Layer 3 of a small transformer language model trained on English Wikipedia (8 layers, counted from 0, width 128).
A neuron's activation on a vector x is GELU(weights . x), where the dot is the dot product.
The model reads these tokens: ".\n\n" "==" " C" "on" "t" "ent" " " "==\n" "The" " " "9" "7" " g" "u" "id" "ing" " p" "r" "in" "c"

The vector x that enters this layer's MLP at each token. A number n stands for (n - 500) times 0.012.
0 ".\n\n": 376 554 235 557 542 436 634 543 578 507 491 491 432 463 466 445 511 491 720 445 502 405 702 565 586 491 566 453 623 620 495 521 511 492 557 602 261 624 459 593 461 600 434 329 779 362 294 419 478 606 454 742 681 480 324 501 565 479 558 518 457 458 544 546 278 535 715 274 508 470 598 720 505 559 368 381 624 341 391 299 332 374 714 442 443 569 573 507 405 476 556 318 500 507 429 449 480 419 458 398 707 667 525 522 558 488 599 377 651 596 538 352 400 333 354 669 667 637 462 389 373 609 774 374 412 638 406 407
1 "==": 385 702 344 488 519 466 484 624 595 437 473 464 461 489 362 478 447 476 562 630 470 450 658 564 545 442 489 514 481 492 481 519 345 474 738 614 333 546 492 451 448 546 511 635 711 406 529 264 412 541 195 634 627 692 273 533 645 648 600 568 452 634 627 725 431 455 562 441 557 520 554 650 528 557 373 540 529 211 435 380 319 383 611 386 553 536 622 628 473 417 462 351 353 658 640 596 430 346 608 315 581 560 572 482 498 527 466 385 706 738 556 435 362 245 296 490 605 567 498 477 449 665 658 473 495 427 239 531
2 " C": 429 567 404 473 571 416 639 600 596 462 466 485 605 492 473 480 482 394 652 451 461 368 799 807 555 539 409 400 805 459 421 575 471 536 612 517 413 425 539 551 596 408 665 557 638 544 464 318 482 459 400 530 496 575 496 337 385 661 475 447 545 547 638 589 469 474 676 203 420 467 577 610 522 614 420 385 479 179 507 311 482 422 540 485 445 488 508 636 555 318 685 570 350 452 563 584 389 466 602 487 657 515 591 494 562 467 202 569 603 539 537 426 239 423 288 589 584 513 471 528 536 552 447 493 530 544 383 506
3 "on": 446 435 531 580 461 497 531 333 736 259 430 512 513 405 548 395 456 272 747 497 431 448 791 564 531 690 400 384 639 422 508 659 505 430 427 526 399 457 494 555 623 216 536 555 481 588 717 282 525 578 500 539 461 447 415 254 437 979 500 719 397 568 785 517 230 289 553 440 535 496 550 651 545 698 488 468 438 470 588 255 513 441 640 727 561 493 624 501 382 585 490 536 552 711 395 409 461 499 494 497 478 333 400 479 573 612 447 504 511 331 530 503 624 506 517 642 496 476 405 537 551 448 350 497 433 390 307 467
4 "t": 219 485 491 360 450 426 529 509 733 391 512 535 506 269 487 420 456 483 496 493 462 340 628 639 621 628 468 530 668 255 466 414 476 441 445 382 379 436 494 443 621 508 557 640 655 627 594 637 561 687 475 544 485 515 431 266 477 980 684 568 786 629 701 538 600 431 503 298 447 490 497 723 437 537 562 557 694 331 425 500 377 464 664 543 468 240 455 544 497 493 497 577 551 484 411 611 455 397 465 430 343 239 483 517 586 380 415 430 870 406 467 509 498 367 545 516 659 663 432 461 530 568 367 519 474 346 349 502
5 "ent": 327 396 509 323 412 413 539 595 751 488 497 504 447 448 388 555 642 339 442 511 606 391 605 588 618 335 560 477 703 333 363 669 335 477 710 574 474 509 388 378 538 454 565 706 706 428 598 468 489 439 486 462 486 621 535 586 373 800 513 353 524 679 596 543 493 298 336 384 415 457 551 530 345 514 606 78 537 296 480 510 587 678 588 464 533 525 516 522 554 499 768 643 585 448 424 518 517 602 607 375 425 353 566 533 422 494 389 535 642 464 365 458 572 246 464 539 649 571 593 416 514 627 390 587 434 467 323 451
6 " ": 419 500 416 394 444 449 594 572 790 615 457 521 676 392 398 433 591 350 647 391 489 376 705 646 477 529 487 461 684 368 553 496 545 458 691 571 392 409 529 443 563 484 676 585 612 513 425 235 279 765 493 472 601 625 414 217 340 647 583 592 610 633 600 488 375 394 651 375 509 466 461 508 543 535 504 382 551 353 497 394 478 506 679 528 362 599 541 647 583 424 636 576 279 503 568 412 436 387 545 397 538 446 486 375 590 495 305 480 678 273 520 453 469 368 421 531 687 420 573 645 489 586 448 425 576 488 350 631
7 "==\n": 554 584 371 582 454 422 633 455 568 376 502 557 526 404 521 478 508 620 841 331 471 475 593 605 653 462 666 455 660 531 530 608 631 420 473 513 370 448 462 452 502 549 474 252 747 365 227 342 490 733 517 558 621 676 296 533 511 466 576 677 393 573 477 623 284 458 697 259 521 486 462 507 602 597 346 317 598 406 353 257 427 573 714 508 429 548 668 460 494 478 478 509 393 489 399 434 493 446 482 326 598 657 557 338 612 548 614 444 581 560 526 288 325 356 425 582 638 649 571 476 342 630 576 360 519 559 390 461
8 "The": 449 538 404 533 491 466 502 567 598 383 658 501 527 562 386 484 576 721 633 541 584 478 468 803 482 410 561 381 542 375 432 558 590 463 715 571 494 380 493 560 667 266 538 470 652 459 426 360 509 396 415 594 771 648 367 570 656 562 571 423 312 715 581 640 415 347 641 331 464 549 519 498 455 367 478 530 574 409 335 120 376 573 612 534 499 400 523 520 422 384 506 507 487 359 454 535 465 416 562 209 487 707 446 468 547 472 293 577 511 681 628 362 466 314 381 551 578 610 352 385 555 719 599 469 582 516 361 564
9 " ": 434 562 452 452 483 462 604 514 714 593 488 483 650 529 364 377 499 458 656 386 446 394 645 605 399 525 485 451 687 516 486 470 460 469 661 682 271 345 526 525 584 486 630 504 578 593 470 351 271 762 491 597 621 578 425 257 470 595 445 620 541 697 558 474 471 355 773 363 550 582 472 479 552 535 543 476 569 402 463 371 443 458 701 520 324 593 489 532 535 350 638 483 261 476 521 448 426 388 504 295 564 557 548 360 555 466 214 500 679 363 560 360 493 347 381 567 658 446 579 693 487 597 539 440 508 599 389 656
10 "9": 445 149 564 606 504 587 532 554 542 428 757 523 723 373 384 569 474 250 691 479 524 460 568 684 576 441 468 390 489 441 289 553 470 394 488 514 399 478 506 649 643 418 463 489 535 421 540 490 425 619 590 486 482 617 342 547 615 648 493 601 517 625 525 648 455 427 691 567 548 599 483 522 393 654 616 472 601 314 652 349 468 625 503 445 549 534 391 497 313 284 537 536 309 589 378 552 495 374 506 328 437 667 490 477 465 625 378 516 513 510 695 126 371 321 307 613 558 476 560 677 433 545 532 298 541 595 526 547
11 "7": 469 257 479 643 411 570 605 516 502 374 707 484 773 407 350 550 601 248 755 401 387 505 507 775 619 382 466 447 365 405 317 464 530 356 424 533 436 525 497 501 536 453 414 500 522 482 535 565 348 659 611 544 542 583 377 585 629 736 423 579 595 677 516 660 406 388 688 439 532 578 328 554 354 689 532 597 569 309 708 425 497 502 461 481 522 548 307 516 344 395 466 446 303 638 434 682 460 397 546 417 375 605 608 543 542 518 382 433 560 561 533 96 521 445 389 580 601 557 607 590 412 462 592 465 535 671 445 491
12 " g": 234 791 427 536 511 578 590 423 514 432 531 337 605 422 396 519 519 308 665 460 572 427 549 645 671 449 613 411 787 452 335 551 561 532 567 579 354 588 605 664 560 406 690 523 611 435 315 454 508 496 392 559 644 494 464 449 529 656 467 323 591 537 344 339 594 339 422 294 495 593 382 579 464 734 482 411 522 328 509 372 379 434 592 644 441 376 642 531 499 212 563 535 380 491 536 463 311 447 453 392 602 578 615 560 565 370 278 505 498 265 603 429 555 333 419 602 656 580 582 655 581 587 540 596 455 575 489 580
13 "u": 352 582 429 452 318 664 566 416 598 387 517 410 665 419 147 615 539 405 849 359 450 467 549 705 392 529 639 435 628 588 438 441 592 491 590 431 450 554 495 626 656 482 557 481 545 480 497 494 580 528 683 569 450 460 580 431 519 370 527 630 507 512 646 491 668 590 435 446 519 417 409 505 673 512 630 389 525 314 483 524 374 223 646 605 511 410 766 649 617 476 493 361 554 183 332 383 528 445 432 298 552 742 362 468 561 293 524 270 528 286 494 420 467 391 624 504 444 420 436 640 462 407 379 676 511 677 481 487
14 "id": 292 517 435 416 448 654 544 363 607 481 530 378 541 370 509 713 695 529 589 587 524 493 632 901 379 425 455 512 575 421 289 457 480 468 512 423 455 589 461 542 588 410 478 588 526 537 378 432 662 580 452 591 501 570 544 392 345 492 331 480 466 559 727 518 431 481 515 572 388 581 545 557 464 452 358 471 544 445 298 445 520 440 541 776 656 356 575 589 413 510 616 470 491 628 244 201 717 668 418 338 526 736 295 558 565 539 335 578 543 272 576 267 545 403 508 599 481 506 724 567 390 434 538 415 662 470 458 294
15 "ing": 414 492 395 497 338 471 538 500 388 601 751 310 443 678 318 693 640 480 767 788 628 494 552 810 511 577 540 523 466 416 420 652 618 397 429 530 274 700 467 501 543 377 494 623 563 587 429 441 403 591 485 511 544 528 566 411 347 461 480 490 616 751 746 475 424 444 543 462 595 466 400 584 457 664 434 382 440 422 573 439 411 560 494 605 569 490 460 418 343 646 502 393 453 499 466 370 634 505 417 410 428 590 515 513 496 435 258 481 605 229 459 379 493 237 509 778 605 394 495 392 446 467 459 497 510 433 529 378
16 " p": 334 717 558 526 572 465 549 407 535 486 468 399 482 496 608 482 558 372 786 433 508 391 591 666 684 540 547 435 632 318 284 475 544 517 566 459 349 580 527 574 497 447 704 416 600 526 457 392 558 540 473 572 635 504 612 513 606 521 515 496 651 579 520 494 553 327 567 301 491 490 432 471 494 754 553 240 486 212 561 470 422 460 506 518 524 323 497 517 298 324 735 422 436 445 424 445 354 530 498 385 615 805 689 425 554 462 239 569 533 383 581 393 494 312 314 537 523 526 596 594 502 710 553 412 393 540 602 464
17 "r": 252 698 606 453 422 524 402 421 551 523 529 528 579 468 638 371 444 446 483 408 518 373 639 646 333 594 617 489 583 355 470 389 412 427 505 314 331 545 516 470 523 558 504 342 552 418 558 575 587 582 625 691 476 251 438 589 732 582 308 570 619 506 578 530 536 481 540 511 528 442 418 558 437 605 454 509 741 400 621 293 353 585 615 500 575 431 708 630 424 409 492 438 453 386 524 451 535 466 511 517 676 674 346 363 712 292 312 410 383 240 781 377 481 455 569 399 687 747 570 773 512 387 394 419 431 412 500 688
18 "in": 250 712 498 479 295 660 434 316 457 532 561 708 648 397 608 481 639 384 681 562 454 375 536 528 318 662 607 363 586 352 485 381 493 388 414 444 259 447 513 512 655 575 461 566 563 520 667 448 498 628 594 740 619 434 450 395 419 382 317 683 585 575 574 632 709 314 599 488 637 453 609 630 501 678 334 550 688 364 483 469 561 429 526 451 558 564 490 482 319 435 415 412 368 483 597 448 652 514 537 288 433 574 279 366 464 525 430 344 463 419 714 334 705 433 453 407 564 547 612 595 667 247 356 468 600 567 555 474
19 "c": 386 471 531 407 328 502 596 500 621 442 514 626 538 463 596 471 518 432 649 617 388 540 540 642 315 724 689 456 555 343 251 531 454 445 385 277 292 489 637 526 441 570 469 476 493 542 530 430 420 480 612 716 637 221 378 414 318 427 428 734 840 539 747 427 622 416 677 439 546 529 589 347 520 472 337 351 724 384 486 434 474 646 617 385 634 551 259 575 361 393 637 499 446 547 538 511 501 608 552 507 523 598 617 546 554 368 358 479 489 452 502 456 541 363 482 314 620 662 600 355 489 364 328 492 808 441 578 505

Each question shows the input weights of one neuron of the MLP. A number n stands for (n - 500) times 0.00077.

n2: 601 453 339 477 370 506 540 698 479 559 521 566 491 475 408 465 508 409 567 348 711 508 454 419 578 438 303 631 393 678 435 401 483 513 452 597 556 524 394 387 503 565 453 581 514 535 589 476 433 649 556 570 475 636 484 576 412 465 519 420 370 610 413 645 398 674 664 649 494 712 497 379 492 564 454 461 303 603 508 659 441 465 459 449 462 631 462 473 408 486 358 523 485 370 583 532 585 426 514 372 323 528 606 476 548 546 448 500 603 638 486 552 578 385 432 566 519 404 619 458 480 457 591 532 299 640 556 382
Its three highest activations, in order, are on tokens 11 "7", 10 "9", 1 "=="

n414: 405 622 503 266 556 489 497 402 510 500 503 651 525 527 446 510 438 376 319 392 500 500 396 414 516 601 404 437 420 438 628 719 472 701 500 414 524 322 553 318 611 705 529 584 320 676 772 540 660 377 483 608 602 597 484 395 576 398 563 486 463 517 511 617 413 699 364 510 524 462 361 618 624 521 517 682 415 638 411 606 453 668 486 185 416 271 661 551 564 544 461 355 516 393 565 470 405 540 583 652 593 297 639 305 542 426 735 454 656 454 588 471 364 405 665 451 540 429 391 431 447 579 606 411 347 326 663 657
It fires most on token 4 "t"

n420: 483 531 332 372 558 491 437 489 588 550 572 516 482 480 308 461 586 374 627 448 429 444 486 452 605 626 373 685 515 554 517 511 578 466 576 503 773 402 427 432 609 480 572 500 445 331 506 444 431 548 436 416 540 635 407 593 288 515 653 537 436 467 446 618 579 577 483 427 534 512 486 500 703 443 391 355 282 431 543 450 508 580 488 564 453 564 469 466 631 469 556 479 408 363 486 444 469 377 408 589 386 397 448 427 338 542 543 562 553 710 305 740 434 534 565 538 569 650 426 675 370 453 483 525 480 662 370 461
On which token does it fire most, and how strongly? 6 " ", at about 2.1

n382: 503 478 211 533 500 397 577 669 515 503 456 579 503 586 453 553 617 551 600 442 614 528 475 453 551 356 447 728 545 420 547 451 361 427 441 579 500 463 436 455 503 381 679 404 410 663 540 637 669 597 471 319 478 558 711 497 426 381 628 468 357 599 634 535 539 730 374 620 586 246 632 432 540 266 422 477 359 465 605 392 528 517 313 416 655 603 596 487 566 452 480 378 686 497 323 472 475 439 577 487 590 433 388 512 428 541 724 487 787 417 451 399 610 594 527 497 568 453 466 519 563 371 541 558 661 597 613 494
It fires most on token 13 "u"

n4: 526 553 643 566 482 429 329 430 406 415 552 316 457 535 647 421 419 580 539 245 661 526 465 367 525 459 277 483 524 521 538 560 452 527 615 521 500 422 446 556 565 552 525 558 548 343 537 136 587 484 578 520 626 485 428 512 497 412 659 556 484 566 584 503 437 500 500 550 476 569 443 485 425 458 526 434 366 652 320 779 362 543 392 546 477 465 624 384 399 568 349 604 519 555 383 463 541 636 494 346 627 340 707 379 530 599 603 430 430 448 479 668 552 538 603 596 371 436 378 482 635 469 509 426 515 597 431 529
It fires most on token 3 "on"

n305: 557 343 636 213 497 532 618 404 563 410 636 462 327 555 646 524 413 482 303 401 470 458 258 388 451 488 632 586 93 497 515 412 422 480 581 628 552 384 525 512 589 458 474 589 466 449 595 440 410 494 615 383 476 567 369 463 591 536 392 664 572 541 349 494 584 647 376 488 485 491 528 556 363 500 494 366 535 515 652 660 640 611 503 461 604 543 500 410 542 476 319 270 466 462 630 417 491 362 558 515 340 537 419 470 497 635 549 346 481 563 353 461 503 587 584 535 574 449 614 549 475 465 512 503 648 577 571 613
Its three highest activations, in order, are on tokens 11 "7", 10 "9", 18 "in"

n266: 575 481 476 421 426 333 491 432 506 523 412 379 442 694 494 382 306 497 516 561 494 494 509 474 527 534 454 518 500 585 348 503 699 425 384 305 471 423 615 506 659 497 462 340 570 612 424 503 559 144 452 546 394 484 650 461 555 577 691 478 362 411 245 329 596 544 372 613 343 545 535 516 739 456 355 500 536 567 525 594 534 559 394 620 638 415 531 429 710 422 552 461 672 579 594 423 665 436 465 373 606 585 584 515 370 475 488 409 526 510 532 497 451 516 482 660 540 712 512 617 360 382 720 494 452 274 506 629
On which token does it fire most, and how strongly? 12 " g", at about 0.29

n486: 487 348 392 375 768 514 557 400 694 527 500 377 446 709 253 542 332 575 414 447 539 693 519 583 404 410 121 532 594 362 465 468 597 545 513 490 698 346 584 742 688 461 460 331 464 655 726 709 579 452 407 413 350 599 564 470 500 308 601 461 370 462 462 421 413 615 519 472 435 440 649 347 484 543 474 380 382 477 507 520 500 486 349 430 484 546 580 677 545 464 540 429 388 514 471 506 305 598 602 424 641 464 455 506 578 519 549 409 493 446 564 631 599 542 472 475 570 409 469 599 486 377 529 566 520 348 477 774
Its two highest activations, in order, are on tokens 2 " C", 13 "u"

n18: 500 458 471 475 470 541 506 658 762 836 405 550 375 579 449 565 469 418 450 560 572 603 523 431 565 410 480 522 658 589 406 475 436 461 497 566 493 371 452 464 513 461 500 788 683 552 648 336 423 281 413 468 294 407 506 661 475 433 509 428 433 459 410 493 339 523 419 475 418 301 727 477 634 457 513 322 449 520 602 378 574 603 348 632 490 525 596 565 648 480 423 585 357 531 431 487 298 569 656 870 610 408 357 307 635 542 583 401 551 579 446 652 448 416 649 554 564 331 500 556 524 430 425 629 414 347 493 506
On which token does it fire most, and how strongly? 5 "ent", at about 3.2

n262: 422 367 380 506 527 660 418 545 592 601 546 469 470 588 570 603 543 657 454 380 454 371 558 517 546 208 449 548 467 572 545 544 523 518 463 523 616 603 371 507 444 657 515 609 513 610 421 571 621 479 533 725 409 454 592 744 361 235 620 206 472 316 355 556 594 562 451 401 604 434 679 277 478 526 699 353 639 513 415 392 500 695 400 641 484 419 276 494 474 565 668 497 524 357 438 458 562 487 662 546 593 457 538 275 510 481 522 669 666 449 369 462 315 500 531 616 535 383 679 447 520 557 569 563 387 583 411 366
It fires most on token 5 "ent"

n504: 620 240 662 387 698 381 449 535 389 466 506 560 345 663 548 626 581 464 483 430 604 616 157 500 506 420 344 668 443 493 542 494 393 416 473 582 533 660 587 529 553 484 706 433 487 361 572 384 715 645 490 449 295 457 779 553 370 531 424 330 370 421 593 576 463 523 451 531 405 563 543 437 692 497 580 433 378 450 680 338 337 661 589 631 676 472 516 368 545 591 366 395 518 466 445 414 513 465 450 675 658 625 500 612 439 519 429 571 425 503 567 545 572 516 658 418 484 383 450 431 548 351 608 399 377 410 457 443
It fires most on token 15 "ing"

n409: 767 518 689 566 645 545 386 521 422 509 517 271 602 500 494 418 503 550 444 528 528 597 473 545 640 467 414 557 715 422 336 506 532 361 421 494 719 379 438 494 522 682 291 404 534 335 548 648 531 379 434 373 356 413 419 588 461 404 521 565 401 419 301 313 645 528 509 544 515 556 491 393 431 481 448 702 663 553 497 522 557 413 419 618 331 646 446 567 403 392 567 484 615 606 574 551 460 447 637 556 312 333 454 524 369 686 538 395 587 590 430 513 555 488 605 497 521 623 589 647 407 524 663 458 434 497 519 313
On which token does it fire most, and how strongly? 11 "7", at about 0.19

n246: 474 494 525 492 559 641 511 531 340 645 446 522 366 664 723 477 492 584 424 421 397 614 497 527 391 282 521 514 509 590 608 469 385 622 541 425 506 508 534 465 427 551 511 573 485 346 587 381 661 302 421 545 563 587 573 450 467 405 478 428 503 438 479 675 482 396 526 484 624 620 526 591 646 378 412 494 476 448 488 503 415 407 436 573 534 519 604 290 307 428 544 533 588 307 661 421 594 345 599 567 751 587 653 336 420 500 443 563 566 434 426 564 594 531 568 719 624 434 619 451 446 500 535 414 515 421 573 393
Its three highest activations, in order, are on tokens 0 ".\n\n", 16 " p", 1 "=="

n102: 608 544 596 500 624 653 432 660 500 673 313 626 563 529 534 484 606 522 448 510 554 465 484 302 590 422 398 423 435 670 585 577 484 515 464 423 613 387 474 340 574 315 515 344 519 623 600 409 520 507 484 453 338 606 638 598 546 418 540 382 291 184 389 645 369 651 586 482 535 432 571 367 534 400 588 337 592 597 589 661 519 650 678 406 488 472 597 428 604 675 438 431 639 453 535 297 414 485 368 539 403 426 469 318 329 695 512 335 543 490 624 342 333 528 588 565 547 646 620 564 444 534 420 531 435 645 429 388
It fires most on token 7 "==\n"

n25: 569 599 494 506 621 614 344 557 571 544 469 453 475 554 503 458 336 524 208 392 509 354 533 344 526 476 365 547 398 760 512 594 515 472 528 454 506 568 692 521 580 575 666 470 439 551 402 461 530 641 447 280 385 527 437 577 532 587 512 264 292 385 484 448 497 476 425 537 442 558 377 466 444 365 482 503 255 635 485 694 438 614 506 717 393 520 592 509 434 264 475 547 379 282 563 544 343 570 430 482 478 573 477 366 419 389 449 503 554 579 472 487 475 497 500 713 518 509 552 573 440 646 651 345 439 506 414 521
It fires most on token 12 " g"

n344: 572 628 491 435 700 509 512 506 599 580 450 439 453 551 636 393 420 479 515 435 509 352 476 402 605 518 428 474 568 527 441 608 577 616 602 452 579 595 434 648 524 432 489 650 399 449 566 470 359 557 512 568 500 573 664 411 503 429 691 485 590 415 322 704 488 615 590 563 458 518 631 476 585 549 544 368 428 640 361 432 615 377 329 535 468 516 606 536 565 434 395 469 461 487 581 638 410 410 394 518 475 316 397 323 680 625 517 425 472 735 670 668 415 563 688 370 573 357 627 567 459 404 344 358 226 452 515 435
Its two highest activations, in order, are on tokens 2 " C", 6 " "

n492: 440 467 424 492 478 402 620 512 523 704 612 485 531 428 423 357 420 479 620 555 653 253 476 519 398 536 472 611 432 439 512 544 556 539 559 388 582 553 470 542 332 726 531 515 188 446 592 393 614 481 411 583 533 561 500 361 351 416 506 518 497 468 299 588 420 679 428 609 452 494 196 654 432 421 562 645 463 463 449 606 459 509 487 453 592 507 530 411 363 397 438 412 506 374 581 550 536 564 518 567 503 452 564 450 347 512 440 425 544 579 491 621 538 434 620 706 494 599 666 326 406 631 787 448 619 474 629 450
Its three highest activations, in order, are on tokens 15 "ing", 0 ".\n\n", 1 "=="

n187: 520 537 425 535 671 386 414 656 384 438 487 622 467 454 514 466 410 419 576 368 523 503 562 367 562 523 387 667 415 671 647 503 406 537 544 575 578 601 418 512 474 466 635 478 625 597 461 334 547 518 480 452 431 590 395 518 631 230 553 532 485 458 627 486 327 434 466 421 417 500 375 561 584 413 698 585 381 457 474 562 551 461 237 410 573 404 424 593 398 385 515 515 393 359 423 388 426 461 546 538 524 638 491 331 470 441 643 696 539 703 553 473 533 511 467 412 472 557 483 384 303 422 632 644 541 445 497 663
It fires most on token 1 "=="

n418: 405 465 517 576 596 625 571 578 533 431 674 427 614 773 400 630 271 462 456 512 410 319 469 383 536 446 452 492 318 459 698 548 441 380 410 585 609 474 455 383 373 552 544 571 350 365 692 511 445 438 488 500 541 456 538 667 531 522 449 462 478 545 515 765 539 608 486 633 206 574 405 399 366 432 572 527 467 535 497 566 397 594 482 526 594 456 534 385 426 308 467 385 459 515 436 500 480 393 447 468 396 471 410 343 347 644 470 581 455 561 652 485 451 364 544 458 472 509 587 515 433 641 529 623 453 475 562 534
Its three highest activations, in order, are on tokens 10 "9", 11 "7", 1 "=="

n51: 429 482 578 327 558 575 503 591 514 616 489 583 506 556 296 644 540 419 437 193 568 529 634 466 665 415 355 558 603 485 497 486 512 377 509 497 602 430 555 449 413 471 436 419 524 618 687 407 363 528 546 325 467 722 486 588 336 545 526 354 436 448 421 365 378 527 450 686 357 479 539 355 448 488 427 445 297 407 566 408 497 366 334 468 386 635 596 509 450 375 442 531 483 338 625 395 370 583 548 590 556 616 532 582 617 585 618 629 710 599 558 575 497 444 658 552 541 527 509 665 584 592 616 414 533 484 503 500
It fires most on token 6 " "

n173: 373 588 778 646 503 433 246 539 497 597 599 529 701 454 386 400 535 469 568 469 506 482 506 372 624 500 364 524 628 500 539 438 572 410 447 607 623 548 341 460 414 626 345 479 528 358 522 551 431 568 472 368 485 528 574 509 414 425 541 381 552 530 403 491 684 598 324 549 439 429 525 339 366 518 533 419 532 688 396 601 419 634 510 443 461 500 479 638 530 430 481 377 373 675 275 616 500 529 546 405 410 528 630 563 387 500 603 690 693 529 528 532 580 684 454 523 402 276 506 478 462 488 774 456 497 648 590 429
Its two highest activations, in order, are on tokens 11 "7", 10 "9"

n154: 436 547 480 530 539 356 600 570 414 618 445 426 366 588 483 384 360 565 479 482 509 401 552 336 539 497 552 600 584 708 535 400 545 367 430 379 417 454 487 527 417 653 456 440 461 587 592 486 540 544 209 454 439 681 506 750 531 642 568 485 427 400 261 551 350 553 561 550 406 583 455 494 578 553 552 338 332 435 662 567 549 451 420 393 379 494 589 558 541 441 603 299 322 337 462 535 512 537 539 500 543 491 428 373 567 422 492 406 604 656 633 724 438 477 631 497 563 582 446 497 222 537 421 401 581 603 470 486
Its two highest activations, in order, are on tokens 1 "==", 0 ".\n\n"

n290: 593 423 636 363 443 594 270 558 562 401 309 524 478 438 573 605 423 500 472 433 615 420 659 457 576 558 406 506 497 591 417 509 595 649 433 531 538 573 648 516 673 350 617 424 475 423 751 344 444 523 538 240 457 669 313 611 343 470 620 413 443 455 490 582 366 528 475 662 587 450 411 339 606 594 402 261 358 522 578 484 479 689 579 518 454 604 607 436 500 649 452 613 569 393 394 479 416 458 563 519 637 469 480 476 590 488 620 490 675 714 388 530 415 605 506 662 354 367 452 434 328 476 500 494 683 477 535 445
Its three highest activations, in order, are on tokens 3 "on", 7 "==\n", 5 "ent"

n325: 660 391 524 594 668 456 488 521 311 525 625 582 519 740 530 518 353 473 444 643 552 557 491 548 563 455 497 553 419 571 425 447 668 601 503 399 543 518 458 430 506 476 589 512 349 328 436 637 464 407 348 524 473 635 568 444 515 493 553 454 412 562 275 405 444 375 458 480 308 429 525 330 562 411 518 665 383 663 546 431 542 510 583 452 318 592 598 389 551 254 313 547 449 554 658 649 403 436 426 472 414 476 727 482 378 416 638 519 472 465 506 564 462 524 448 585 366 705 336 577 269 585 448 544 411 423 475 705
On which token does it fire most, and how strongly? 8 "The", at about 0.18

n455: 547 415 653 678 518 509 523 459 447 543 577 303 531 464 384 532 430 542 512 548 429 558 369 391 590 482 518 647 543 590 482 517 445 358 530 702 623 558 451 571 482 468 553 399 470 532 267 299 503 544 494 445 512 482 408 670 288 487 509 669 436 382 368 359 682 524 479 579 622 482 654 557 477 590 512 518 454 527 571 356 328 326 478 570 622 510 459 421 482 408 454 617 528 410 562 593 300 551 521 769 369 423 345 692 570 687 517 691 626 630 463 585 575 462 542 594 483 488 497 362 568 354 536 614 446 491 449 488
On which token does it fire most, and how strongly? 12 " g", at about 0.086

n17: 534 492 461 519 544 458 373 697 605 599 481 467 385 469 313 446 473 675 535 555 565 612 539 545 495 536 462 605 485 339 466 517 442 461 638 486 555 332 490 460 549 578 664 372 413 613 518 511 464 470 465 654 497 359 639 567 566 473 673 372 472 483 398 460 617 511 480 465 449 457 486 520 464 448 380 346 491 532 583 450 254 601 359 388 592 647 550 430 497 403 427 583 640 423 398 455 608 481 408 477 650 363 354 508 700 410 430 704 648 545 477 690 605 449 613 623 558 565 451 391 423 566 617 522 442 407 506 714
It fires most on token 8 "The"

n327: 561 372 363 476 579 376 406 655 554 589 617 460 556 532 434 351 579 519 640 690 647 611 273 595 536 544 523 643 326 581 658 537 251 721 516 477 503 585 400 477 584 557 494 516 266 417 362 491 381 476 539 500 417 474 545 664 307 335 522 423 338 438 425 588 536 574 513 451 571 559 673 320 506 354 554 477 360 506 461 480 579 470 500 437 500 642 588 380 528 391 391 477 387 379 679 396 471 568 429 270 706 494 404 784 460 471 373 457 527 523 401 568 665 455 698 534 619 465 667 468 313 472 526 475 565 643 542 466
It fires most on token 15 "ing"

n347: 548 577 541 485 460 466 472 478 630 269 443 584 337 567 670 274 418 552 454 402 593 525 551 290 749 690 383 484 684 513 592 416 441 553 586 513 497 371 482 487 458 737 400 465 503 535 574 371 622 371 569 408 458 565 409 691 488 400 525 432 262 378 554 672 539 416 388 506 490 507 448 657 591 295 402 566 513 464 442 470 566 540 581 497 617 677 673 525 472 458 566 483 688 268 532 491 506 475 643 519 466 368 387 314 483 579 476 597 577 621 609 578 686 465 555 485 607 529 385 549 467 391 731 243 327 480 546 403
It fires most on token 0 ".\n\n"

n145: 562 613 396 458 399 379 486 512 413 543 447 489 555 449 377 423 576 584 346 500 512 556 318 396 438 286 481 474 457 593 688 656 594 401 322 611 551 561 451 422 391 661 542 585 548 441 628 397 414 421 409 503 479 536 341 491 506 554 471 581 442 572 544 449 625 500 346 514 497 702 870 409 255 563 535 716 318 596 661 589 430 531 516 439 477 468 570 544 521 563 399 420 467 572 598 450 414 586 503 647 453 536 373 479 589 509 368 342 562 544 570 654 334 524 446 621 485 618 626 476 503 445 402 391 600 557 503 608
It fires most on token 1 "=="

n411: 572 335 494 443 550 311 365 449 426 469 444 346 419 530 310 548 451 436 531 528 440 411 435 446 506 369 353 562 522 427 336 582 525 436 509 552 503 435 309 661 616 732 628 568 512 386 471 455 470 401 361 473 431 607 509 475 468 565 625 464 594 244 449 256 701 558 380 477 385 546 540 549 671 647 494 568 469 503 609 569 654 589 475 473 621 389 648 425 458 370 236 428 503 579 675 417 626 415 527 454 382 330 668 464 578 536 491 585 607 547 407 379 532 566 560 485 544 560 526 399 601 439 597 611 583 612 653 506
It fires most on token 12 " g"

n185: 635 437 623 506 503 361 433 610 537 426 424 456 397 482 470 452 569 327 365 592 741 485 488 576 452 286 647 567 488 521 533 556 404 458 484 573 534 441 555 455 540 681 474 574 427 578 585 464 397 308 266 441 479 552 557 664 518 510 459 400 594 479 334 412 565 618 230 480 322 524 390 626 438 485 494 460 597 534 494 559 408 642 440 426 482 520 671 592 360 301 478 397 441 487 545 494 440 584 491 594 462 545 661 283 762 601 705 434 579 465 605 506 408 497 554 389 586 464 547 469 553 696 579 413 402 484 423 703
It fires most on token 5 "ent"

n269: 565 568 560 622 620 425 431 593 665 614 564 597 352 490 462 503 463 709 536 453 529 455 388 359 586 548 325 746 530 615 484 645 470 476 483 428 563 522 476 555 530 401 669 338 642 436 541 452 585 479 583 599 506 612 436 483 629 549 535 448 388 522 531 484 250 490 309 460 389 457 546 351 668 470 586 560 45 605 480 722 356 367 459 414 704 486 545 359 401 640 503 513 545 507 497 602 299 494 451 369 466 454 462 350 231 519 515 473 507 368 553 497 476 455 750 503 389 458 437 536 554 286 585 522 582 593 381 408
It fires most on token 3 "on"

n354: 519 519 582 412 468 497 692 587 680 645 497 633 390 353 408 376 467 648 551 583 600 352 411 299 491 463 331 604 429 573 596 713 599 451 568 359 475 509 526 736 500 519 411 803 443 398 677 426 460 563 417 309 531 468 538 561 385 644 600 531 480 402 291 576 256 402 378 390 544 522 580 465 381 532 306 577 461 668 299 668 448 625 315 448 681 530 580 423 423 444 494 481 494 405 425 432 360 609 503 544 493 497 433 337 532 596 612 529 526 575 590 566 572 559 548 557 448 338 578 481 520 464 569 569 484 527 608 580
It fires most on token 3 "on"